Layer 2 of a small transformer language model trained on English Wikipedia (10 layers, counted from 0, width 128). Numbers have three digits each and are written without spaces.
A neuron's activation on a vector x is GELU(gate . x) times (in . x), where the dot is the dot product.

Input weights of the MLP neurons that the questions are about. A number n stands for (n - 500) times 0.0011.
n37 gate: 557290389630319574420391511465500447440507364295575637598407606318448536522435599428399318515558653576438607543152570314699473613493542511606340379455757375174612406617409618709532380446429550410781542651249375473571615625468666423716569300514553608522518492403453485341665465515486630731557389358518596272286427456571543493550525455656800435652421500589435448659469540755542551479426
n51 gate: 558429650420449239624514472305527740452580613578356161781421588563396479553703430632540676356588393574493577459572446620516444539586446411465532668658437249392362547422700354592459595441686466469606405450605551523510649620466524607717574833325722608521304631537462581360504421562354541483600594531592438387500483373360612608469665291462497347486569476568408383241406472563482582584428
n76 gate: 385465461534413331380667451689405460684428454618607546433473294637706527492528500639482621485534591473352396456618286599466486519519405337298457422529545519604391496375566323515396294735492537628552253550553516547511613015768412442664544652425467541489377347703410679766552323520504804485500448515337615578617522546426371701316340582411603350456406608241520398433336695302559599638543
n97 gate: 579737647528513430454307396582733477660340662531387471806483358326340508404619492444330183609480473681420682590569612403365564601548272453589726594365380439418496473261624463305661434445549417281524445639424676565409488642520778504251432730648649237572615296496619662492436484639364356454599544712437449472416604484633592287472476695257348516414384472656584504555763241347362586688278
n137 gate: 361420475743304479623365705434538476583465399421377406474588539439478567422687564486654447257486313600553313431672500393440593421423668587461325409459610450492616480528483583453493545535325542711465414468553559406524452500364410374583424703477521687496451522503419493625534763600541459551755433517632368559298295572458518553402594317538576387569540661544519657686076307257467763605595
n151 gate: 342312545440336601545450356260532263523597656382409538619562324395490560440603472696390475500453574557460521362344638466564550419490510369490558563419393480427629522441503490554437591483462451407592379466651489316698655420592474503810329671395657493473556618481507726595557218570545588387596440824467543516450471385461688480676405618441320403464417533589718542528674622344525487644383
n176 gate: 500389462646743482684602571533380551599691485419468427661593462432581594636706555392533520390508417545474448714573695583500504212519645629515485220681594588710507705617347622630367372752377837403559544519568669482604478473585353580570516185631401325358515512576437417276604482472602511511426541169331272526534594447276421395470518543677599705401345370546346493567315523378394465604608
n196 gate: 451565304514315555701521489514658644679564432514450504489551482632340340493549328500575420446610221518368515288404388582603577343444493476572686580692596471286592388244586720496524714399482476486538448605578348355350483511332327406425462579363521697366531563554514307479677372638473442544517345611458500650589671410583567305514563537503593334216518567554754500485391525210363520300438
n204 gate: 355374489440463627629412616459442329514451504624497385342536454599489348482470415615415575521472611567673493493626608621504636266559653341504457348626377661588683682682456475514452514403580538594625517676532692523469565515559345217459282534257417458374514573385423646552455376478374606565531633421555200583859514546672384511689822420479448468424431357330593642430517653477482586594316
n210 gate: 290557569519641416324609309500351500562481743580577756288477436711316568410389342649475560368583346447391698559520468470622370636556626471489454680420440716684561737580507329477592489563550515474467526431726429280238428422496175637487795436603394388701589368532548466365329383583674406359688470559709753526747561621672560339351526477551423545397527408492394450555406602407621581522608
n252 gate: 616612136349504570478359329377493342456409635522696547532500665385593443690344452444636338802534529431599412277467595684381554607508412705492477422540542373639595554389651326512522367410469459549481360454454659378407408575493241512380423444392481425515635606551699626419432489428548419544212553366362608694428463669633166382477571739400537470385355672694396657647548308355210671489687
n259 gate: 311316551672673507607562550349843437579462660500399394432508384376461697616577334344429591403430482790535423526442408663746294469473348474469607579634458211122515592564485453309485376420702697538489309355631734613671489436530526390261332839445406542462329276478492644474569316625530582422602218632579338708288426574541450589477489496583470504541540428425306600331430449427520406496334
n264 gate: 568535445382392381412531534391418489612473531455698512604595423481673519442464561348740426831604548458389343605508702488359741677598518219666488338603500415635323694537507364527372489443186315371451511410527400391685474536304511570401651630572623435565206560647341562743569403580433452297470542440331350300477776647586416500538365425470507553601559462586661573592500477730352303507873
n281 gate: 496653273608343551605285417493580558518564428361864619457333401640461379647401377224402500557504403564685456574443449549466253295311496471637550659725436527243420615269522424592445504671527515485493467626481587521433478688448500619350612368486482627605511375655493307390345518255376475355374411518342331607530486409371643470716459508566533537695317370512207468472217280389598387594678
n306 gate: 372444540316673320447445567419439305538583500704652432545524345699710382528442342504374745345655470361619346527483477751641407591796515651480403570763555672406382421558576368636682542449443418782636454520381550519593481422702585641366668801560292476445500627542496496323542608591706351287523469434299473322504447452477484536266341410535269504673296340326832455475641392669793559504468
n403 gate: 357438488375399429574386241488504476244496566193470533576746231447388690447560402588496223504427426431557274785963609492523454451216406405578305428309549533592504481382429401516337543388367572360667528504654555512572559660376650479472772504611583339488592437295500671571633460559508324496516640670639365313520469685638617512688269705456303440528496424550823271631597692373610595705404
n414 gate: 507641150437652500590758530383449583442571519460591576547412515601699500444476453607532392421713486579650339515492582500538493432353453526639534416324545217543755518216641697405357326430603562489522413511347488553360309617515544549504282520504562374626640434482691590511508303461428540536302204460606591680530554357555448250526368400398478411744546592771708264422277425482395706529630
n440 gate: 407306814511183464496423321633440330543274400643448571466485592500369485570558361656518410426401605584357415633476598504676473622634528507371248360196449474671394437418504493174475564381489486496471621519327676438500564424360553504401594647507686467453511306658691507621415650504351535525565565665400514374686401544496537522464331530754582344479239500687254437374507563597362359556248
n37 in: 458460604543488397474476344726504455835410512477353396533137358350436484469430496570285370705803492634602686481225338536579618445546289512334243550628535575638338347553318452683523614693504377372462611556469418630550579574496466580472417654729378341640346642631597386527765573516485564458188539615780385400610534492619238473504485447665691492580642423424409594373639563552443232414400
n51 in: 608519442410634268529386439455419742408352469496682562278273531492698622257552344383321378645470515633591472377672642661576486702676431351684516519566284523630602485326515542704478507298543511632519592268572504345261588555388707400313508544443385319572515756689624592707259474532658430288500477504485648504386661477311375511387474492422467330722508601422608573496584779298520504496473
n76 in: 405433752441377507343476427367503564480347405453484351536629507392553552347456416500473571441584457490493456378372290577640467591603631510440418435487566535365497676205402362581664547757504435531503375440232584530606594246685503256695408522431673628576531590387524654547570269566678534322483569565544384452698396532358448681435449371718439593466346414383412397475510433692417533789382
n97 in: 581272456445263629338437664542462667576543691553607556611512413291532563476839261294534513405480290598292322366487526508706309539570372600575689469526402536353564811645329480520465660535653384516727710612760549778523508275504634464674492438600416516508716545624395460351500458812257587564593430339331565419559594472469567512558242682469557570320460608548335323393564286474594533440645
n137 in: 471339302577370639634320562346688181621511522639342283400458467386477405265612732507373457467364472511415419417389426618529459463601723514356492212472504589559542304732571601403432650352459605540500643377603285542500681454370450403569391566306307398511406595626442467622286396604592582648471431421486471590350394619317412647540457356550532238382364804455469359515440496542626531602380
n151 in: 609722302431669443327448503463266473332407311675552634439518577448677524507449460671483470465622477542510354619713467385535542507698567395570571469560642521488523454530443349595449544415326364455459675623500605490524517374425493683605636291784514658262381514613459430632606490562544386557340411591541720745586493609551365538603446557568537132642496599588500669543403392398345552613315
n176 in: 500577364332474437334290496634524479426511533447507702560715387573559518554698401557437334326591628652428694479484614409573612736415441624304441348510529365558448590395476299507507381642363645704472412485352470568525549523532405518390538565664451378489454616476457522352806342489605416552610457458511564642421517595426421554193493857472398826546653703485364704564271533376413476383230
n196 in: 384401404700475365407524677405456685591483546486376425489697311623635535382573496593258533234584340702695394442571530391481461644431396251514454538681524535425510497480460525394510710407457479362630371281476569309428396460438534596643755493431395476611414681374486363527596208343507645564726404527609296527556620616313642535493568583629473662585439593326394500471473465523507516430693
n204 in: 224440644536438385448732659300579509703618445518526593453762445505560386391692314815535505500495713313204524336319605436302543317572474376601481620640509491334950656473425246509348730563509683586438535394345301706612281543585336246580456423277518329500634368339307678363659256400350465609558424540509531620627238592699305405347549673460478653363683437286510570704627656258419857265798
n210 in: 455529554531485405598750283476436639599405227466457722559489532482496609296589459483622594609606463546546541466352574574653470362400486514482439724341451884464439584394486500539369558493777372517242616650546317390628415756503503614430493615454568479413459635416407645538600404728694619443400768483661545610370571553555518398337541514500404497538659538507614567621223401423665451527669
n252 in: 541837407393478637166185343423368396685364575307492606496636746471610662363544443721556403716533544637542347334531548329116430913471508459462678378620363496509500686419432546345488564467504561500646464513620721590186428535749294588408601592328439615541610453639475417629355516196480728664394328460451468793541584412569545368561378432694601385512628716568348488470484404555292426643415
n259 in: 786586375383667386640283491426154573249627372427553706520408320547404396142197535579482445543689680533453515463500676571626429656393495468457418477681702167618816365518218548748809500449457195384597633428792377478569509510444642395731320460571445481355514466662115396340530477623568286509440817546459624495556355367509453387300283539288180281514461597462115257579174571504348667370678
n264 in: 393529436385390609439486766390290592763605496452441496559583355496540690584626493656622541599673530451433629476371574493563675475479544383486475466388468415472584487558265489514304503358226376417634555361437489424593507445562579621475515559586486531629331489554465518651526336673507378429538531531589404200556635688599367609430373402455609329486424278263707500595608564613544530413964
n281 in: 306558208536462304647565299307629664563460427547708747542292524569550621593462593420496569455472342735698691429404465394315508334432780567626562536306056741128461562296508512361500520572587579420401688656581534515567282601389520225524650449473386500653635257550639476645346303475387633492587628685350504429395364520476524355560571488516704352508417456537428249711271537619517534589591
n306 in: 497395613355634555390479475490524483399536435583423471377504557683449664629142560440407302622357514493636553465431226442540544475398407353284584556748536608500521531604707558374664510542299556567525399348439604324416483481584503464579728757655347404543560511353627417410485524463200390483398521549427441290464517399392222575486332423563788351451541504278350309366469291425452423490522
n403 in: 376393594487443414593492437792382480488613619455728534333578915585517458521425354621362738652622391542344296447527548424599358669467500607712298545694781466385411616300366449679508561463345517342628488470449531325331322351335079568471406291821451537416632583665442449418758717685593516674521737492677307438395403475336420630604463474307676546529387583509654633860548619716447429576582
n414 in: 695279654500527482755168327540315450368500463529541380285591648430621459622535461551376555478637631360356543406345511752389555593456486421381428493347415541374599394626304231545399375584440699500341733489400643741634550727428443463483571266469345569324721385655558411382336374570364450496384544396518514478452489466554430710478413511691543683629481438560411722369599608486338562560345
n440 in: 429387549539177387621447655680556556571167544392155327546316393149435427534413439582528283271563769432345704751584839461511827349361486258627207381280301632329556565576622530480186505400232595274576311530398627440319584323128472480347851592473434577389338460570476339458623316160411758341438783434514519238568626353264534597610595505581571500595755619540561407176304564376389300718589

Each question shows a token from some text and the vector x that enters the MLP there. A number n stands for (n - 500) times 0.012.

" per": 571628476386535436435548481644431547566604533629536594533539556479633597477603622608518307485470618468370521435395502478613365425623503459487498664460488510747546396623517465518421498572485664431424539592448460702547482560580407431706583406536680442319442503505458621468254512634467417452501349438441529479544559395489486653481552412497506621383489509470554446396457471494533552379346
Which neuron lights up most? n176

"es": 504500568480507515494467434582435447419448716450377663415676476360596550562488452526424533595676555386413368318446599522418542396538559504594506544499459642220447405548493486471487584521584535462548572372498596610387595594475445451701474454554574615481443615625611416479306505549553385435453434445610548609472530473404399444486565484528490408427546505355610620460500382612489538401542
The two highest activations, in order: n252, n151

"her": 470558539608552421546521405426604470453407712506512514501486490433518481567561549527539436567584556466472259447446461520382647487469456552485639457450493494357512526631483664446512535522413646582557459463558517441488458582432699621747483450459564602459444534357404575604536548650381688500391570436530447423426550667502381523468485407533533404419630606316662423458548510417555534502478
The two highest activations, in order: n137, n264

"P": 652487482422654562540482633531543639602521516582452657427665509374606620413397714566412554512586574481463551513367487589479457343367546507555578594506457635679541532459488389464320546606475418501605456425448567476620583443403571606632513520603678443497545489669490294491411572531551505578519368393478534451432523469572396592480477509463481553442453591462562515414422608393566507506461
Which neuron lights up most? n176

" p": 455549589372460505497566414611485575579528547481466519439617509328543436441442651594483577461515639460423597509383536526606423406598620519514508543469331615526610522446506510333333490545420543415506535387313651551452587589562534595600609482527713438267337541666541439481385490568507501492533371378450544476534495387432476636523543522384535488346489580457547488514445510412529471508417
Which neuron fires most, and how strongly? n440, at about 11

" other": 633556466365474456586498450476593573652524637392476548522621514512570468675481549539444337575530523603530407396471523434369540429515503317539560516523360503407533515581522569419432453365436498532423540454402435521503435438515607503670656442516601530334674594493416421580367521544324518522497447642565626540433600542510424617499557632424469481411490533361645379399317443459614473533554
Which neuron fires most, and how strongly? n196, at about 3.4

"al": 406543581420555569550479404383618634520497563507442574417565435404363661476642493515541669610606635344459443491546519497438462378501444518583637572531458567071489497380511622494517570461475613603534572503511594486307503473546525704718381460455458555508458646573533459646224529613549447359436589495541581399447424489412481489410530525570435478488581606462503523362497307508481507472429
Which neuron lights up most? n51

" as": 443593570681494440576523548467561575539542609419556552442563527541458469436455620577459531566690574496365532514431522394532293550569585537531526487478453473538434355601529540414422529495606605606402537539343465615591502366499642559664473545518477638424501593467376450522383622604635419452373336400470424618506490610558435632426522457484522450510456447392682563687562547548611511556373
Which neuron fires most, and how strongly? n137, at about 2.2

" ch": 542592640432503454557512392609547391558496574411435406461531602438422500507482535574488581599556546524499586455418430568456354578509590372433479561484322641441506472438533626523341540545511555592475595347467631450317530550484471668661602450463450496386474554640470482398328532580500513404440392500410434535400531419586499623659529500359531443455399711513548435705431379454557447431391
The three highest activations, in order: n252, n51, n281

" Jun": 576440497475600434515451525355405593501538592439570684432537626463560478409432636488465434441597512568443644549428559502458442413420521427459467402495504526640528499499487537367674447512459608547503533406432459638540472369568357526658556553442551427337482531477361494430357498521611514646532348545597408391498582439481527558516723578541650585489473573347574505699515421337575449428471
Which neuron lights up most? n176

"or": 409474458384519461501437575642527552394422623478448465353582493403579459470496520626500647570626569454544419507410567465568507740350446520425647607437528511485481582501562542680484528575409539507482454448450464557505456398496506516579526389376643406578449514463618544593543499528569379388573467522484647470336397493463468570437315469560640432475580628331648529629522373556571432388434
The three highest activations, in order: n76, n306, n264

" de": 420559640500497378544570529466401563585585612477568581473591508416478505558468593475558465494633640598552551517452489577414460416613557400570573544371505613526470484397428464578433505603583636356342566453354621556459494586545509539649602416554631404476488699482479567540449393758468423422503367474518505466489498481587421465544517499403357580561359578407635567583448426480567537506320
Which neuron lights up most? n210

"ife": 572597490615458392543463539573500530501541625470522646354560621464713561528582556464504512540597587464493380350441511475393471473498377299442655548620502411510513520438405397443604637414406626573474446510629352491502418520428498462663459447461378594503451411453391616528418574427561539447581461534519572500531415426569358493436383372628454511524510514402486395432417607475530375485580
Which neuron lights up most? n259

"am": 593418637316566431426425568478574551533542643492406384545626438410476457521393518518371658546533590377467547496643477551361426451470433583542483551348430627261445503444575707475599522531501553604494460511503496489510557656493494616823486285428446541393548626561504490551487410385590358422483472676562396488494409586501504596489478523491625580605654459409654482559543505494463424471390
Which neuron lights up most? n403

"ly": 384585760527605404503468532579466705605502648631423522535663504539452435445452559549474351633631494509526551550362588457476614339479597510430543474551359569300537455586460626707445446491456605503455454483451490448471588434558561554735453468510546472398455538563546553548350553585475486411374545568589572618496519476520360514376465376502407551524748513371538409422419444463494450543604
Which neuron fires most, and how strongly? n210, at about 2

" of": 617552583523569414631605508674389463589535619461528561538616448321481404423521615688642551542495547408455589546504425602473439535397546562438664600456444588497494463585445571457448580405535494456535490414349528556477545349476490527689502392596437633431492541443523506550400614607543476441329407573503598629444465501438528584447446504450518480391334462366641548566420323502537500482385
The two highest activations, in order: n151, n76

"ce": 532545672619473652544448533537401640489452692531540593483572415460417424533380587579552483570474624514567533509465628499482497495548427565551526505434479506248529392505412629639545550611581550486455474478529273525443503598528464568770511561611557472369518639519407625458505546669483453369476492487511485462537508672435382444505501437612522475358578524352601520429439365486584472455496
Which neuron fires most, and how strongly? n37, at about 2.6

"ing": 376623552497605555520437498622492597482436603470388570446642519470579490579505481643481225550561570592420569602501486479284434515525537480514517585497566490373306426568570466502347500442442679565608658505483329529397660674398581560698491404536449590415333518568534578513512531455548489381539607583650569588484461532403471596409508414528529431432506549430544485567532581465501483383367
The two highest activations, in order: n37, n403

"ent": 479532605652609469582476430589447516514483598408339584487567532436413641402567597642473509685583541462488527443474564507437552430588521545482583541470497665543466433525652509637395434487435531550492507428564426510310465436521446600643608416436496389384364569418432617648753547492614420570529462515511325383430479494599419387406582529586513315430395511321587466425488478441575445440490
Which neuron lights up most? n210

" Ind": 670558493517572637416603570390530488608493558516381663355491553390466445464508624532442506530561542534434465495375465491394455415455507419430582549483569608464554536510454589496563483478540532531471568522414623496366426681592503539650573460383587478471710630412318373556481572539530414564550460683548554538456686533452401543559620555459506510534403558314599475509568529507649402529402
The three highest activations, in order: n204, n196, n151

"ities": 381482515572517535524352401471535534526532622449551568450630499443568474569377474458405424532545511414504454522491564399465400409496520398456693652640456662272384422411559559506573510453534623495580606469454430461476503660479574447742418549513461576448586514529353465497236456591537674487599450566449679479464513531390355494330556404626461494482465541386632512475467304647553505508495
The three highest activations, in order: n281, n306, n196

" un": 435439476597437395443629454612536581461438564391411500488542701424514490582487696562585487646458566554561493525405465420376377354545670552378599502501363562502462388442593423493459522547624659537474479534331586572455411389518606477686536488530487520281512577449421502509339511525547537447445353474487541443459511408510449522485502589389543368457501509454504443560478499427616574387430
Which neuron lights up most? n259

" later": 552520583539463369644468406683409521599430707528394619520551607477470444396552549549526473498749499510505474397405616419453490557567513450488529522552421506438516587366469542500395356505360608503441490466454471603671522419388432588659520527565498497449559549444457432578343576595418532494324333465493539455443466606573462473514552537420445404568548479424573443383488509439524526469408
The two highest activations, in order: n414, n151

"ed": 444505482511566499572557387648497517537429595375400705455526523387387484455605531632495413639547644606392478472366502478535526421503601397599552756487615490385430554554530702493455543439463459462446576472495404555434525578473585558677335354558585545596433532680656549565458466561575362382498468608587502521413568463310444406446529388606475432543496423405566497507512288443520479455457
The three highest activations, in order: n37, n151, n210

"4": 402602639571490516533362533424463531511515418575390557431646537415631444381522538501487546638572627545454633659466372617608482607598524492375609606458496446122617488583486535479479503327431534539411453254605427527569537535482561525749456663569505433408604584590566472514387464448506511502501414515383513381455506451405545526440442542614447423469702476396635496574516357640518535546476
The three highest activations, in order: n306, n259, n51

"t": 549589523474601581447507536566511595500490625515522645419588401384605524441697595578593542590616385608578616518387472571438390555626537585500483481516556711311475390452607481403598519581496653537491522406520584478465547329593646540615580250522550516501408592443405547652469487417534521494507599461523425543386420627243495438495498517496556492513555594417644489529546423432556469478549
The two highest activations, in order: n76, n176

" and": 448605543552586379538601466509510608493555595516504606464658578481732669407529533642615610534553584601460571585304461462583506563495459550470635594517432433458447540531537508437452535491563483506421584515293600579464509522406518460658535430571482565479438529533383327506348518588548483437449495358590615649644395359468454593431457517531488447409468568395544519453405399596488525488274
The three highest activations, in order: n414, n210, n76

"en": 557532562591562537480495699553526521494523712489467549591671522352415588408369520588498730620636543543368494412374527553320610535487537549553593560514462567564528473537556620351478466591519511453393530470417552553370629400511492540552526441380577380361461764535503520538568487289503444519527468529715496547355451379526440393539497426525541425459499484360580335492360431479548502422464
Which neuron lights up most? n196

"'s": 565576608366635495464487402510498563483521695464549549505706617631566527565549593595496603619545544502457523643349476533413403431467481478538630639457447526337628352458418557572515529393468568573411484573356712563522470621458541516663500485427354573486424566517394462508462573540461545558470578436523447637488509671633495534516387397528465471526489541349589583267468499383529632519390
The three highest activations, in order: n204, n414, n306

" M": 555427415488591592457473532312516516584577516553477589456641573420572516574491605596484709520574474414474608555391419545508418507375574506502552605476590459579489530504523612420412574569521456492516476446353529498498568627559484487678629282621639396476393561510497318558378534347681441486518308607520460542434523467554502500415462640395630465382555601471668541447500663517567569400474
Which neuron lights up most? n196

" stud": 524535508482484466492453335522539513637502617457492423450483601455656406580598612624565490586593641483522532251499497429475371331597494492434500540427552582520513510488536500522618478402530692521519618513439481518506364673392534513677558452456549510464569495434449520505468430736446540484567316509475464478516653377580358477534524425460449446555398594359704384398377585464514492524415
The three highest activations, in order: n414, n204, n51

" to": 416646545382419432579572431637493519415514548435453608481558587475473528450533458520531337478661651525596497702325410478467421533560648531511613645530494614456470438528593647443445441379477509548421551431366706485512535435497541520702481535544571511466510588474372498523456597755566490368371415383517516672416450427581411579362565527519439435415559500447521457430465467576512570413412
Which neuron lights up most? n306

"ill": 539535619616670412344515449593678397509526641474451728534622562374465431467514644517573443501499487597513527456317493557483577496510384598542528430529544544304515452532641624603484493542388588609413537399553547456476495419496465524612539310467484414473506616453414495567448482421526475295554543525570592522482497441263504582474343542467567515442372557306531375421380520466597519431587
The three highest activations, in order: n176, n76, n306

"in": 554522646475531500515542603496441524504495594511509538540502418354517575410381652554460435553540495567535372556644470554465523600542373508690571378512472496350419404487533469473439382444551582576486494374459518588575527650660571560811443238520503482471460541535522538607324526532697330470609447626547531507427485406555571654381492495589526445579630527340578537524350502452406533322474
Which neuron lights up most? n259

"oup": 608641492463573516607376409510635521540486637389519547485459560446646461553616512351471418489526453396529432438375525549520552496509408414498513614508537698286455547500711675470574548413496555441487514475679437499365518602505601565791473421476351449404510580516466609546523441698470514509541404553598597436556459572545372638473529502558491580518420531372668433483408513504452456468501
Which neuron fires most, and how strongly? n196, at about 2.5

"id": 438593630492499440426473518638420417533432674565466641454635483431492619410452612602362371430588496423401371489333448457561518637481410493690554566603407560202398610565566486576634475556354528498461604543436487535421467576414571514691518340600547471413445599481594704573569470524594387377490536455540509397503490632511525595576575553571435463534612569388612493560439464527520525396487
Which neuron lights up most? n403

" Ch": 571594678480597522481409513392500417605504594461393544407510628424512545553486570537477648518594483475546553481443446587413415554414582430358501562567422577397415518535474643449377606515559496604530576410434661392264574600521430628709665410465540470479425528581435400494448556408584532478469419608449370491387497444587503673566623631418577458489487681487551473703542452464553428430438
Which neuron fires most, and how strongly? n259, at about 0.53

" m": 544440539538488536589523453527483517591535538489471444514601536427472504484555575616500613561687570527403574456384440556548451522569579540484630645461539581587621542461632559530443567587519580512531494461303528504503512677529550493637570284554655433363353654593452461483319448523557358458543273522438523591447535562577556589486459520371576387360475587467614434344409537517581581378453
The two highest activations, in order: n414, n151

"ical": 353626355566463470603445512566630601538409728566512523475613528467558509585577518594475669616434565470503311614540506460458485356445495546595491573684269499362494529549482454499549483402356621439546491586583470529474364571524551591750507386489481511625544501527574535468519644666513494515605444659503616546439471347466466433388606437579431525531562589453600570493464476539544375549351
The two highest activations, in order: n281, n151

"ral": 526636521454399523638584552426605509495399607453388498431618503405394566461421520518573532542562605544446383589443430474467522483549398455546607336522352493356640415508497587543646410445458476514574494424529503512522649684637579604757396447450440512452457637543499504514676474724540667490652493578495551587461512611549536549281570464658453527506428516283529549510488459374478443535495
Which neuron fires most, and how strongly? n259, at about 4.3